Layer 5 of a small transformer language model trained on English Wikipedia (9 layers, counted from 0, width 96).
Take only the direct path to the model's output, skipping the later layers: a vector added to the residual stream pushes a token's score in proportion to its dot product with that token's output vector.

Output vectors of the tokens that the questions are about. A number n stands for n times 0.02.
" Votes": 25 -4 22 -1 -26 13 -53 -11 20 -35 -27 -18 2 5 20 46 13 -11 -23 -11 8 -5 22 7 3 6 24 -2 19 -5 -15 -24 -11 -29 24 9 -32 -4 -27 40 -44 20 23 8 -9 -1 14 -7 -32 -2 -16 -35 7 -6 -42 -21 27 7 -31 19 40 16 -7 5 -1 -13 -5 12 18 17 11 59 -11 6 -5 -20 11 -11 13 2 11 6 34 34 -20 -1 10 -11 2 -1 -41 -8 -18 39 -44 37
"onn": 34 22 25 12 4 -15 -16 3 -36 25 21 -26 -9 22 -4 -36 5 -13 8 0 -8 4 15 5 -29 -14 -16 0 -15 -29 -37 2 30 1 -7 -21 9 -4 -22 21 -17 17 16 16 10 16 -7 15 9 -19 -9 -1 -1 -4 14 26 3 17 -23 6 -3 -2 27 -20 0 0 8 -33 37 16 -5 -11 -5 10 -10 -8 12 -11 -6 -15 20 5 -3 -1 23 4 0 7 -28 37 -43 8 -31 34 -23 15
"ether": -13 15 17 3 -8 -5 -7 13 -39 -9 -28 -19 -16 -31 22 -1 -5 -49 -50 17 36 -3 41 32 -23 -23 -3 6 5 3 -35 2 29 -9 1 -10 -45 36 -16 24 46 15 10 -48 -19 40 21 -15 30 -30 -2 -63 29 15 -1 22 29 -54 -38 19 38 -16 10 -4 -69 62 3 42 11 37 6 6 -13 -17 -2 -16 2 -52 25 -19 32 -8 28 26 31 -49 -18 53 -20 41 -11 8 9 -13 -20 21
" sq": 12 37 21 -10 -9 25 11 30 -1 -10 23 -18 -14 23 33 8 10 -3 -32 -6 9 -11 -20 -5 18 -36 6 18 53 25 -27 -19 6 -50 16 -16 -11 -19 -33 10 -4 -12 8 -43 -9 -32 21 -18 -2 35 -42 -17 15 -22 -5 -11 1 11 14 16 16 -35 -1 54 -10 23 -8 0 -40 26 -10 23 -15 8 -1 1 -15 -83 28 17 -36 1 16 30 -2 17 -11 -19 -17 22 -21 7 -18 55 9 38
"hes": 18 28 -7 24 16 7 -24 2 -15 -5 -8 -20 1 11 12 12 4 -13 -16 -11 -5 -11 -11 47 -44 -41 -12 18 -6 -7 -13 -31 26 2 12 -23 37 -25 -17 -7 -7 -30 -23 21 36 -16 -3 -16 56 -11 22 -20 -25 -15 18 7 27 30 -28 34 53 -22 25 5 1 -25 -30 -29 46 56 -7 54 2 -44 31 27 21 -31 -36 26 1 11 -21 12 -9 -12 -9 35 -16 0 -1 1 17 -17 -46 -32
" |\n": -4 -19 3 -17 12 0 22 24 6 4 7 31 -28 13 -3 21 -37 -1 2 5 2 -10 11 -18 -42 1 31 -7 -10 -26 6 -7 40 -8 8 9 -16 -33 -1 -17 0 24 -18 -39 33 -45 28 17 6 17 -21 9 16 5 22 -1 4 12 -24 17 -19 -9 -24 -3 12 11 -17 34 11 20 -16 -10 -15 -27 -6 16 -14 29 12 -1 0 -13 30 38 -7 8 7 20 19 -12 -25 -15 -7 -5 -25 -13
" ==\n\n": 20 23 -20 2 32 29 -29 21 40 41 6 -12 -6 8 57 1 -10 7 -44 -19 42 -9 18 34 -10 8 23 27 7 8 -20 27 -30 -25 29 17 -25 -44 -22 18 -29 3 -73 -39 -8 17 -16 -7 -28 2 3 -61 41 -31 -28 -49 -20 13 14 24 13 -32 -16 -2 7 1 -39 -7 21 49 8 4 28 -20 0 -7 -8 -7 33 -7 12 -6 49 -19 4 5 -24 18 -24 8 -25 22 13 -24 12 12
"arge": 9 -2 -14 -42 -42 29 -43 16 0 -19 38 9 2 -44 1 23 15 1 -12 23 21 36 -10 40 8 8 15 -21 -17 19 -36 13 -9 -3 2 21 -9 -20 -27 -3 -8 -6 8 20 13 -3 -5 0 10 -47 -12 -22 -3 34 -19 32 24 27 -11 -13 4 6 -1 26 -3 2 10 8 46 12 -20 -7 1 -40 -34 -32 15 -51 -13 19 9 5 43 18 -13 -15 -6 21 -10 18 -38 -6 5 25 -13 16
"erm": 37 9 -1 -17 -22 22 -11 4 -18 34 13 -18 -13 10 9 4 -27 -18 -14 11 17 -15 -5 13 11 -10 4 -15 37 0 3 8 11 11 -11 -51 -43 -15 -21 25 -39 20 -9 -4 -25 -3 30 17 11 -3 -9 -9 9 6 27 30 -21 14 -10 12 19 29 20 23 19 -4 -21 -5 20 42 -21 -3 3 4 5 -5 -21 -5 -11 16 3 -16 2 0 -7 -28 -36 -8 -6 21 -20 4 -21 -19 5 34
"hyl": 39 22 19 -25 -31 13 -7 2 16 -8 6 -13 -3 7 35 -2 -22 -12 -4 -39 19 9 5 28 7 -3 29 -4 33 30 -11 39 -11 -5 6 -2 43 -12 -34 31 23 25 -66 -18 3 -28 -24 7 21 14 8 -39 -6 3 11 50 -3 24 -4 0 14 -11 -5 21 0 -22 -42 -24 -10 32 -19 33 -22 -3 23 -12 13 -37 -2 -2 -21 31 -20 35 -11 -12 -33 16 -7 39 -29 -20 -35 -11 5 -43
"ction": -31 24 -25 -17 36 31 2 -5 -26 -24 5 49 31 -16 39 64 -4 -20 3 25 9 -22 5 36 -21 15 -2 -5 7 24 -3 23 29 -32 21 -11 -1 -1 -17 31 22 -27 -32 -52 37 4 -22 -93 48 -28 8 -32 3 -21 -26 17 -2 -55 -14 12 -1 4 -8 27 -46 6 -26 63 6 40 -41 0 -20 -63 -32 2 20 -22 0 -8 -23 2 23 7 15 14 -24 23 -10 36 3 4 24 37 -9 8
" ==\n": 24 30 -20 -6 14 41 -19 10 33 28 5 -2 20 10 57 -14 -9 2 -51 -18 40 -27 27 37 -4 11 21 34 12 2 -20 13 -35 -19 30 18 -12 -42 -25 12 -27 -5 -69 -29 -10 17 -22 2 -27 3 6 -73 31 -27 -32 -50 -27 32 9 26 13 -42 -7 -1 12 18 -24 -3 26 42 -1 4 19 -18 8 -9 9 -6 18 -10 12 -7 51 -29 11 -12 -25 15 -28 5 -24 37 3 -33 17 18

Output weights of attention head 0. The head adds the sum of these rows, row i times number i of z. A number n stands for n times 0.0076.
o0: -10 5 21 -3 11 11 -4 -26 -8 -1 -2 0 8 17 9 16 -11 -7 32 -21 19 9 39 17 6 -24 65 19 -21 -37 -14 9 31 22 -2 -13 -8 -29 57 26 -23 51 8 2 -20 -11 -12 -26 18 -29 -37 -19 9 -29 -9 -18 7 -11 -55 -10 -15 -11 -18 11 -15 -2 11 19 3 5 29 -31 -10 -2 -6 18 -11 10 19 15 -28 -6 -2 -33 17 -22 8 25 19 6 -4 -15 -26 4 25 4
o1: -29 7 0 1 -26 7 -25 -36 65 -20 -28 47 -4 -7 -4 19 -35 -44 36 35 -28 -7 35 -8 17 -14 -37 -4 1 33 29 -3 -40 -20 20 -6 -6 6 -31 24 6 20 -42 26 10 28 10 12 8 -3 48 9 -7 14 15 -39 9 9 -28 -3 20 19 -7 10 1 -6 -35 -28 1 20 -26 -23 28 4 16 -39 17 17 5 12 35 25 -15 6 -17 16 -4 -23 32 30 -6 27 -40 -45 -47 2
o2: 8 -34 13 11 9 21 42 -29 -23 8 12 35 15 7 -14 -25 -6 14 30 -40 18 -8 -3 42 1 -7 56 25 -38 -7 -44 1 7 6 3 -43 -2 4 -11 1 -30 7 -17 7 5 -37 5 1 22 -18 -3 8 5 -24 11 -8 17 -15 17 13 -13 -25 1 2 22 -1 -20 11 -26 9 26 14 55 -14 -49 -18 -35 -8 52 28 -1 -16 -35 0 -4 4 9 35 19 45 -18 30 -21 -9 -56 -8
o3: 7 -11 0 -10 27 24 6 26 -5 -17 14 8 -14 -7 5 2 -94 18 -25 10 23 -20 -18 16 -8 22 67 4 1 6 1 -9 52 11 1 8 -15 -4 -35 -20 -15 5 41 0 -1 -14 -20 -3 33 -5 4 -9 4 6 19 -33 13 -10 2 -18 19 12 12 12 7 -2 -16 20 -7 -26 -12 -6 2 -12 -1 17 13 2 0 -7 -3 10 -6 -15 2 1 7 23 -3 28 -37 -6 -42 3 8 -2
o4: 38 15 -33 9 -46 25 -10 30 7 -9 15 6 38 13 5 -13 46 -22 16 20 12 -4 -9 9 6 22 -18 -32 13 -11 -4 6 -14 -25 -45 -9 7 -19 67 -11 -53 -4 -7 15 -9 -40 39 41 -17 -21 15 -14 -12 12 26 11 0 -32 24 10 0 5 -22 -22 -19 8 -21 28 13 -8 21 5 -44 -19 4 7 21 -39 0 22 -23 -8 -23 -35 30 16 -18 22 -39 -7 38 -25 12 -20 48 19
o5: -38 -6 -16 -30 -27 19 -7 49 22 -28 -37 -20 -9 -21 31 -8 -50 13 17 46 19 -25 6 -28 10 20 30 11 3 25 31 4 -14 -25 -15 -8 -17 16 -18 20 -3 -8 -21 3 -11 40 -17 29 0 5 -5 7 2 -15 -4 -26 -7 16 5 31 -2 -4 -12 -9 -13 5 1 -10 5 14 5 -2 -14 56 2 -12 14 -21 -33 -5 28 18 -3 9 -27 -37 22 -5 39 -13 28 -4 9 -6 19 17
o6: -2 0 -27 0 23 -36 6 5 11 35 16 41 6 -37 -25 -36 -4 -1 -12 8 41 17 18 26 -46 52 -16 -9 30 -22 29 7 -20 21 15 9 -36 6 7 -25 -21 -8 -8 -15 9 -11 -18 -3 -15 -12 -27 -6 22 -32 -18 32 19 18 -44 -5 50 -33 -18 23 -31 11 38 8 46 3 -4 16 -1 21 -14 32 -9 -19 17 -5 -32 -4 -24 -26 -23 -12 5 -27 50 -20 5 25 43 29 -13 -21
o7: 14 -10 -1 -1 15 -7 -22 7 -6 -24 -13 -15 10 -6 11 13 39 -18 26 5 2 3 40 0 2 -21 -58 16 -1 -11 32 -3 0 38 -4 24 0 -7 30 19 4 -15 -29 4 -2 5 9 7 -5 15 -18 -11 7 -4 7 6 -15 -4 -40 12 -22 -14 -2 15 -10 -6 -8 -1 19 10 -24 -17 -15 24 12 9 -1 17 -34 -22 1 20 26 -9 -8 -12 -1 -14 -3 0 -21 -3 29 -10 15 14
o8: -4 14 -33 35 25 12 6 -11 -30 19 12 -8 -11 31 12 -19 -14 11 -36 -16 -26 10 -4 -7 -4 1 -29 6 9 -1 27 -16 -7 -30 13 32 -7 9 -51 -38 21 4 7 -30 24 -14 -37 20 35 -19 36 5 8 19 -18 10 9 -10 22 30 25 -14 -9 3 36 -17 -19 -27 6 -15 -3 -1 -3 -20 0 20 -12 -18 11 -19 -7 -31 -1 12 11 4 0 5 22 -48 33 32 17 12 16 -12
o9: -14 20 22 -12 3 5 1 31 -16 -18 -17 -38 -8 32 -25 36 32 25 -15 -28 31 3 1 -10 -6 -10 -11 -8 -9 -26 -15 -6 3 -10 7 5 -21 3 12 4 16 10 1 -51 -20 -11 -44 11 -4 13 4 -25 2 11 18 25 4 31 -19 19 10 -31 -13 12 23 -37 1 -10 -39 1 -6 -5 12 18 7 1 -14 25 -18 -16 14 7 -7 26 -8 -11 18 25 -12 -15 3 5 29 19 10 4
o10: -15 26 43 -25 -8 -24 22 -31 30 -10 -11 29 -6 -5 -25 -8 -2 -7 33 -14 17 9 7 -22 2 -18 41 -11 -7 -5 -12 -4 -6 3 -6 -5 1 -7 14 -2 -3 62 32 -48 -7 34 10 2 -24 -19 -60 -8 -4 5 -28 -20 17 18 -52 -14 41 19 -38 -9 10 11 23 -7 0 31 9 4 -14 7 -15 6 -13 16 12 -1 12 -2 4 31 -9 -12 -15 -29 30 17 -3 -16 11 -4 14 13
o11: -19 20 1 -16 32 -5 -9 -7 -27 25 14 -20 1 -26 -18 11 -19 -14 14 11 6 23 3 22 8 -19 58 25 18 -27 -4 40 -5 34 -3 -17 11 14 58 35 21 6 -9 6 -6 8 7 -12 0 5 5 -5 18 3 0 22 -43 -17 -20 -8 -9 -1 31 -23 -30 -27 0 -26 31 4 -12 -7 -13 -1 28 -34 14 -10 -3 -6 0 28 21 -7 10 -19 -26 -18 -18 -53 -20 1 -7 17 -10 -7
o12: -4 21 -7 12 -10 -26 -9 21 23 1 12 -4 -26 -11 1 -13 7 3 54 -18 16 13 7 -43 46 1 19 -9 4 29 -6 4 -20 25 -37 -73 27 35 34 -54 15 31 12 -43 24 34 -18 -28 3 -9 -2 -14 12 27 -38 5 -2 -11 11 -33 17 45 -32 -43 7 6 12 32 20 1 38 18 -7 25 -56 -7 -7 -21 -46 -16 -18 -22 11 -14 -18 7 -2 -8 -28 16 -6 13 -2 34 33 7
o13: -14 8 -14 11 10 13 -16 49 16 -47 -17 -15 21 13 30 31 31 -6 -11 37 4 -1 -6 4 5 15 -44 9 -11 -2 2 22 23 -16 -12 -19 -26 -50 -39 -34 5 35 -3 47 -25 -20 -65 34 40 11 8 -2 34 -34 1 -18 -14 13 14 -1 -17 -29 9 -33 6 5 30 13 10 -13 44 -2 -12 27 -43 15 24 13 -6 8 -1 -14 19 20 -26 0 6 3 -1 -31 3 -15 -18 -21 31 -12
o14: 11 13 24 23 6 -31 23 -1 -10 1 14 -35 8 -29 6 -24 73 -18 4 -3 -2 9 -53 15 -4 -19 -24 -1 -35 -41 -50 -5 33 1 12 -14 12 -15 -14 48 -21 -32 17 41 -11 -28 6 14 -17 -21 -20 -12 12 3 18 12 -24 17 16 6 -10 -15 11 4 -19 13 -8 17 -3 15 -19 12 20 -5 0 -27 8 4 58 -8 19 15 19 17 11 -8 -2 -31 2 -14 6 -7 35 16 -5 1
o15: 46 -30 25 -7 25 -35 2 -12 -7 12 -12 29 16 -20 35 27 34 -5 -12 -6 -37 46 -11 5 -34 -27 -22 -23 -2 43 -5 11 -64 1 11 37 -21 7 -4 -11 -2 -18 -28 51 -18 17 1 15 2 48 -25 -32 43 -37 1 -30 -19 13 -48 30 -36 29 22 14 -5 36 0 11 -3 -4 -27 -35 2 15 0 -1 15 43 -64 -21 1 14 8 8 -18 12 -13 -41 0 35 -20 -13 28 38 7 -15
o16: 17 -20 29 19 -11 -3 21 -11 27 -20 2 -24 -25 35 -9 -22 -21 -11 21 -45 13 -4 -10 -4 2 -37 -3 -4 -13 6 8 -26 -21 -27 -15 9 17 4 -6 1 0 0 4 -5 11 -15 -14 -19 -29 -42 10 -27 -22 -13 -1 -2 29 1 19 33 -5 8 -40 6 0 10 -13 5 -48 20 43 -1 26 -3 -4 14 -23 7 16 1 17 -19 -10 -4 17 11 33 32 0 47 33 -14 38 -19 19 36
o17: -7 29 -1 -21 -19 -2 -4 50 -14 -59 16 29 6 7 24 13 -42 3 -41 30 19 -44 3 -9 29 16 42 0 -10 11 -5 -34 60 23 -3 4 22 -13 34 14 -18 -21 19 -12 -52 -34 -28 13 -13 22 -23 20 -1 60 18 -13 -36 25 20 -33 -20 -26 3 12 -13 -24 -21 -10 -3 -21 -15 -16 4 5 -5 -3 9 12 21 8 4 45 17 35 14 30 11 -23 -51 -24 -19 -6 -4 -2 -17 14
o18: 22 2 33 0 -5 49 13 37 2 -18 -4 -8 -5 -18 27 -10 -38 1 -5 44 -2 -24 -23 16 -26 -19 33 -20 -30 -32 -37 12 59 19 -8 14 17 -16 3 -6 7 -32 0 26 14 31 34 27 13 21 -28 -12 -13 16 4 -40 25 -21 -6 -26 -6 38 -64 23 -8 12 -30 48 9 26 -32 -8 -31 -33 6 4 -4 9 -12 -28 10 -16 -11 -24 14 -20 8 2 41 2 -12 -19 -5 -15 55 6
o19: -1 -22 -52 -47 -29 23 -19 -18 -21 20 -7 -2 16 -19 12 11 6 -8 42 15 13 -18 14 10 -13 17 14 3 28 6 47 -7 -10 16 5 -22 -3 27 39 36 -3 -23 -31 -20 5 43 50 25 1 9 22 -18 -31 19 -5 20 -11 -44 -13 5 5 4 -4 -5 -33 -29 3 -22 0 36 -7 12 -24 -39 0 -29 -6 -19 -8 -18 18 25 -26 -23 13 -3 11 38 -19 27 -4 3 -3 14 -13 40
o20: -5 3 16 31 23 -4 0 -15 21 45 20 40 -14 -6 -33 36 -49 7 -53 30 -13 33 -16 15 -2 -15 3 -37 25 6 -12 28 -28 5 2 10 9 2 15 -48 4 42 12 -13 24 -19 -25 -42 -33 -3 -19 7 -7 -5 14 10 5 -3 -35 -52 -4 34 15 -8 -13 12 22 -21 20 -18 2 16 16 -26 11 -2 7 15 37 28 -7 12 29 0 15 24 -23 2 -32 -27 -4 -15 -19 -21 -16 -3
o21: -13 19 -38 -12 3 -43 -11 4 -2 2 3 22 -29 3 19 -30 -1 -29 8 5 -6 11 9 -13 15 20 15 0 -7 -28 40 -50 45 -13 32 27 -34 8 -51 3 0 14 45 -24 6 23 -25 -7 36 -15 -10 1 -18 29 0 -33 38 4 -8 -9 15 10 -11 -5 -30 -10 2 10 26 7 -36 8 -7 -42 10 14 3 9 11 -30 3 25 7 -11 23 7 -2 14 23 22 2 -26 -4 13 6 15
o22: 4 13 1 -24 26 -42 -3 -58 -32 -29 -40 7 -42 8 24 8 -35 -22 35 -1 5 16 15 7 19 -73 6 -15 -12 8 -2 -10 -13 13 -13 26 -3 -6 -27 17 53 22 16 17 2 0 -33 0 37 -20 14 -16 -19 -13 9 6 2 -5 -35 10 -20 26 4 6 2 4 4 -34 0 23 45 -26 -11 -8 40 22 9 29 19 -7 22 8 22 29 -8 -2 -4 7 -19 38 10 -36 28 -17 -3 -12
o23: 18 28 -16 -10 16 -12 9 4 -8 -17 8 14 -6 23 11 24 47 5 -17 9 -12 48 3 14 6 -16 -32 -15 14 -1 -18 13 -19 -17 7 23 -14 -14 -51 -20 2 -8 12 -29 3 -13 -49 -2 2 16 -19 2 5 -1 -3 -4 1 -3 -11 -7 5 5 11 -9 30 -4 19 -4 -16 -21 -9 17 -23 -16 1 10 -15 15 -31 5 -5 14 30 38 11 13 1 -1 -4 -14 -4 -1 19 0 0 15
o24: -27 49 14 -21 -11 -16 -9 -22 -27 -12 -25 -18 -15 29 -23 1 22 -11 28 -3 -8 21 17 4 19 -29 23 -4 -21 -23 -18 -17 3 -20 -5 41 -12 -37 -14 58 15 13 24 -6 -15 -23 -11 9 -2 -6 24 -4 -16 19 24 13 2 17 2 37 16 -29 -7 8 16 -31 10 -27 -24 22 -12 -17 -10 -13 32 -27 7 -2 45 -31 13 19 7 30 8 -33 -5 7 2 -1 23 -18 43 4 6 -8
o25: -17 -5 9 5 7 31 -8 0 28 23 -20 15 31 16 -6 42 36 16 -9 38 -15 36 13 19 -26 -5 -34 -15 26 6 -9 36 -39 -12 8 4 -25 -30 -35 -6 -13 -9 7 -9 15 -8 -35 -5 -34 -11 -33 4 -1 -2 14 -16 6 -11 -33 -18 5 6 -7 17 16 11 17 26 -15 -15 -14 11 -13 -9 -24 -15 -3 8 0 32 -21 18 -2 -7 -1 7 21 -7 12 17 -11 -13 -27 -2 20 15
o26: -12 -6 8 -19 32 22 -16 5 -18 12 -7 -20 -4 -15 -3 8 -13 8 -26 1 9 6 -10 27 -43 -6 -40 -2 -10 -22 -26 22 -17 28 7 14 0 41 42 7 34 -23 -5 29 6 3 5 -19 19 15 30 -4 13 11 9 16 15 -15 16 -9 8 10 18 43 -5 -11 -8 -30 7 -9 -30 -25 19 -20 25 -10 -7 5 -17 -3 1 -21 -20 -22 -27 -4 -2 6 21 17 -14 2 -8 31 -21 -31
o27: -19 -15 4 10 15 0 -13 -24 -23 19 -3 -41 -17 -8 29 -4 -44 20 18 12 -6 -12 -13 -14 -3 -5 -9 30 -13 -11 -28 12 61 -1 11 -43 17 -20 -16 14 14 30 32 20 16 0 -12 -29 31 -55 45 12 15 6 -21 -3 -17 -9 -20 -10 -6 -9 12 13 18 0 10 17 0 -18 47 -25 8 7 11 7 2 1 29 19 -5 -34 17 10 -20 -7 35 24 26 -22 -8 21 -44 -11 -5 -17
o28: 10 -16 -8 -8 13 34 29 24 5 -27 8 21 7 9 -2 -25 -9 4 -4 11 9 -16 16 17 -28 9 -10 20 -11 -13 -4 11 26 -3 0 19 -19 -16 -85 9 -9 -34 25 -14 -10 -17 18 37 -3 33 -31 40 -13 1 20 8 6 2 11 16 27 -18 9 15 5 -9 2 3 -6 -5 -21 13 -15 0 -12 17 -18 -20 -16 3 23 3 9 15 7 -12 -11 -13 31 -35 -1 13 -8 -44 -17 4
o29: 32 -14 31 38 19 -3 -2 -26 28 14 18 5 3 6 -9 8 -42 -26 4 -12 18 1 0 14 -1 -41 18 2 -7 11 17 -26 -6 16 -13 7 45 -6 46 0 -15 4 -39 12 -9 9 -1 1 -20 -14 -18 -29 0 -1 -20 -8 -24 -23 -28 3 -17 1 -43 2 -9 -11 -24 7 -1 22 21 -14 15 9 1 -10 -3 -3 29 -24 6 4 25 -2 17 15 12 -20 1 -19 -11 21 21 -15 11 28
o30: 34 -12 35 -14 -11 -14 -24 -20 6 -14 7 2 7 36 -41 2 36 -21 1 -78 30 -1 47 23 -4 25 -30 15 17 -7 -5 -15 25 19 -28 31 1 -15 -35 7 -14 2 -9 5 -37 1 -12 -26 0 43 3 0 -23 -44 -10 32 22 14 64 -3 14 -20 39 31 -13 -9 41 -8 -5 -25 9 -18 -3 52 20 46 -7 -17 -28 -5 -12 -16 11 -24 -13 -8 -7 9 -23 47 -17 10 -7 9 -25 -16
o31: 57 -24 3 37 0 -12 9 -7 5 17 9 0 -13 -16 -11 -10 -51 2 13 5 2 8 24 -14 16 -5 -14 -14 -4 23 67 -20 3 27 -4 31 37 -22 -22 -39 25 -11 -24 0 19 -25 33 -18 -26 7 3 -18 -13 -19 7 26 -11 7 -26 26 -13 8 -42 -18 4 2 -5 5 5 0 10 12 -15 29 15 27 -25 -8 -14 -27 -16 -24 5 -8 -5 6 -29 32 -26 -2 -4 15 49 -37 11 6

Each question shows a token from some text and the vector z that the head gathered there. A number n stands for n times 0.059.

"ent": 15 -38 31 26 20 -15 9 -47 7 0 0 -6 11 -48 35 -29 34 -9 -8 13 0 36 15 -35 27 -26 4 10 -48 -6 1 -15
Which of these tokens does it push down most? " ==\n"

"le": 48 -47 -29 12 -62 -7 29 6 -2 -20 40 48 7 -16 7 24 7 -35 17 -61 14 -12 31 -9 9 -21 31 32 -18 28 39 2
Which three tokens does it push up most, strongest first? "onn", "ether", " |\n"

"or": -23 16 42 21 -7 -11 9 -50 11 -50 -29 40 -20 -57 29 -35 6 -4 -3 2 50 -15 -5 -47 -7 -34 8 1 -8 32 -36 14
Which two tokens does it push up most, strongest first? "hes", "erm"

"i": 11 0 -4 3 18 8 -7 0 6 -25 28 6 41 -14 14 -35 33 5 16 -28 5 21 26 -19 15 -39 -51 6 -19 55 -12 57
Which of these tokens does it push down most? "arge"

" K": -6 -19 5 12 -30 -10 1 -22 -22 -36 17 20 10 -14 39 28 18 -28 23 -48 25 -55 -7 -33 -34 -16 19 13 -5 36 -2 -3
Which two tokens does it push up most, strongest first? "onn", " ==\n\n"

"aced": 32 4 -9 16 -19 -1 7 -24 24 -18 -7 65 -17 -12 -19 -15 -16 4 -34 25 15 48 47 5 19 -25 2 0 -16 -27 -23 -29
Which two tokens does it push up most, strongest first? "ether", "ction"

",": 10 -35 -35 38 9 32 13 8 3 16 -20 38 4 31 -28 29 -16 11 -7 -13 2 -23 10 9 2 -12 0 -6 -16 6 -4 23
Pushed up most: " ==\n"

" |": -4 -9 -3 2 36 -6 -10 -16 9 -23 -30 -1 5 -11 -33 13 32 -18 6 -12 30 -58 -14 -18 -28 0 -19 -21 -19 48 1 73
Which of these tokens does it push down most? "ether"

" Ter": 7 -34 -5 30 -6 22 6 -14 -35 -19 22 16 39 9 17 14 -13 15 35 -8 7 -1 1 -6 -8 5 4 -20 -9 -17 -16 -16
Pushed up most: "arge"

".": -9 -49 -22 42 -12 14 5 -26 8 47 9 -1 19 -21 -9 -24 31 26 15 -3 11 -3 0 -14 23 -4 23 -13 -22 5 4 -6
Which two tokens does it push up most, strongest first? " sq", "ether"

" In": 15 -37 9 25 6 16 5 -7 -39 -14 14 25 39 -3 19 13 -7 5 29 2 -1 -15 -6 -14 -4 9 9 -24 -13 -14 -22 -18
Pushed up most: "arge"

" |\n": -9 -13 -6 5 -20 5 -1 -14 19 24 10 31 27 -44 -2 -18 19 6 -11 28 -2 13 23 1 37 -25 -1 -8 -12 14 -25 15
Which of these tokens does it push down most? " ==\n"

"eng": 14 -11 7 6 -8 22 31 31 -6 -26 -43 46 -21 18 20 1 -2 13 -4 0 -20 -34 -2 -50 -13 -61 -15 16 8 62 24 61
Pushed up most: " ==\n"

"ered": 61 -43 3 0 11 2 68 -2 11 -8 30 47 -28 4 5 27 -21 -45 -2 20 12 27 20 31 18 32 -29 -4 7 -10 -37 1
Which of these tokens does it push down most? "hyl"

" f": -19 -38 5 -22 -8 -11 31 -28 -1 -14 1 45 -7 -21 23 28 3 -39 -17 -3 23 -15 35 5 19 -32 17 -23 1 -1 26 12
Which of these tokens does it push down most? " |\n"

" Racing": -9 -14 -4 9 4 4 -20 -4 -22 -11 -20 20 15 -20 -13 30 10 12 6 -7 17 -36 -5 -11 -20 -12 -4 -26 -28 34 7 40
Which of these tokens does it push down most? "ether"

" met": 0 8 12 46 -6 10 -36 -1 -33 -16 -25 19 4 -17 -25 -1 -2 19 -6 25 -9 -2 11 -10 -6 -14 13 -9 -4 -17 11 -6
Which of these tokens does it push down most? " ==\n\n"

"ry": 21 25 -28 13 -69 36 9 7 -47 -17 49 33 -11 -4 18 50 -8 14 7 -2 15 14 3 -21 -18 6 9 7 -19 44 -8 -34
Which two tokens does it push up most, strongest first? " Votes", "ether"

" v": 28 -26 8 43 1 -28 33 -21 16 3 1 -8 -4 0 -38 36 28 -27 -12 -17 28 -35 4 15 -20 31 -4 3 -17 46 18 20
Which three tokens does it push up most, strongest first? " ==\n\n", " ==\n", " |\n"

"7": -27 -9 -21 50 3 45 -3 -33 15 30 -26 -12 -12 -2 -21 8 25 -4 23 18 5 4 25 -16 20 -2 35 -9 -17 -28 -32 1
Which of these tokens does it push down most? "onn"

" canc": 33 11 -22 54 -43 37 1 -13 -17 3 -5 41 22 -3 -24 33 -5 -3 21 -8 34 -4 26 -16 -14 24 46 27 -50 6 -30 -29
Which two tokens does it push up most, strongest first? "ction", "ether"

" Ret": 9 4 -2 26 -20 37 -27 -7 -7 -9 6 14 8 -3 -32 -27 3 4 11 16 5 -25 24 -20 -4 -12 10 14 6 -5 11 3
Pushed up most: "hyl"

" Jean": -1 -4 0 -22 -10 -11 -7 -8 -28 -4 25 25 19 -52 15 29 15 8 -7 -10 43 -54 -23 -11 -26 1 -34 -37 -40 61 -15 47
Which two tokens does it push up most, strongest first? " ==\n\n", " ==\n"

"g": 32 55 -23 15 -13 3 -12 -3 3 -42 49 30 -43 -29 -5 11 7 -23 37 -20 42 12 19 -16 18 16 -9 10 -14 55 -61 12
Pushed up most: " |\n"

" per": -10 -13 0 14 -24 20 -23 -25 4 30 5 -4 18 -6 -14 -9 6 41 -28 -4 9 -25 -11 8 13 2 -24 -1 -13 10 -8 -8
Pushed up most: " sq"

" Boy": 4 -8 27 31 -16 2 10 -28 -33 -15 26 0 7 -31 -4 -4 18 -11 24 9 8 -9 23 -15 -2 -4 26 -10 -2 -5 6 -2
Which of these tokens does it push down most? " ==\n"

" ": 11 -41 -20 26 -2 -20 15 -1 -30 -3 32 16 41 -7 18 22 1 2 25 -43 17 -17 5 -19 -4 -33 -2 -5 -24 21 32 33
Which three tokens does it push up most, strongest first? "onn", " |\n", "ether"

"ria": 5 8 4 17 -22 28 14 -27 38 -8 -23 -8 -32 -7 -4 -11 32 3 -19 -40 -6 -17 -20 -26 -23 -28 -11 22 0 45 -1 17
Which of these tokens does it push down most? "arge"

"l": 23 -8 8 25 10 14 1 -9 -7 -7 2 16 -9 -19 -13 -7 3 21 13 3 1 -18 9 -23 7 -20 10 10 -30 10 -32 -12
Which of these tokens does it push down most? " sq"

"olit": 32 -10 -5 59 -15 23 0 13 12 26 -6 10 -35 -16 -32 7 28 -7 3 -7 11 -16 38 -10 34 8 8 15 -12 19 -9 36
Pushed up most: " |\n"

"|": 31 -7 13 0 6 24 -23 -2 -20 -6 40 3 36 6 -19 -9 17 -9 3 7 -13 -18 4 -3 5 -2 -19 -9 -9 7 11 -9
Pushed up most: " Votes"

" under": -2 -52 2 -13 12 -24 6 -16 -5 10 -6 44 -4 -24 27 19 18 -26 -2 3 22 -8 20 11 20 -28 15 -30 -5 8 29 10
Pushed up most: "onn"

" Ha": 11 10 2 59 -33 -12 -14 -18 15 -22 -8 34 8 16 -2 20 -6 22 14 -55 55 -34 -7 -16 -40 -5 10 25 -14 61 -39 21
Which three tokens does it push up most, strongest first? " |\n", " ==\n\n", " ==\n"

"ery": 65 -18 20 7 15 -6 -39 5 14 -2 12 23 8 10 19 19 27 -9 8 -38 -7 -22 42 -2 32 -7 -18 37 -29 44 -23 8
Which of these tokens does it push down most? "arge"

"O": 13 20 37 3 -8 19 -23 -22 -24 -27 -6 70 26 -15 7 -58 -17 0 -18 39 -11 -36 -20 -44 4 -30 -16 28 -20 23 -24 -20
Pushed up most: "erm"

"ident": 57 -1 4 11 -25 -7 -12 -34 -27 6 54 49 -29 -16 35 13 -4 -4 20 -3 39 -17 18 15 44 53 -6 16 -15 26 -34 -56
Pushed up most: " Votes"

" res": 30 -8 9 -10 -46 -1 9 -1 -7 16 -4 36 12 15 -22 10 -4 -29 -8 -5 -8 -16 21 4 15 -21 35 0 -10 5 60 -17
Which of these tokens does it push down most? " |\n"

"19": 24 21 0 21 27 36 18 -16 -44 -23 18 2 28 -4 -7 -40 14 18 6 40 -7 -2 -22 -42 -22 14 -27 7 -11 14 -7 -22
Pushed up most: "erm"

" have": 37 -38 33 23 -26 -12 4 -10 -5 -7 26 3 32 1 6 32 29 -30 11 -33 -4 -36 36 -3 -10 -1 12 30 -26 35 14 -12
Which two tokens does it push up most, strongest first? "onn", "ether"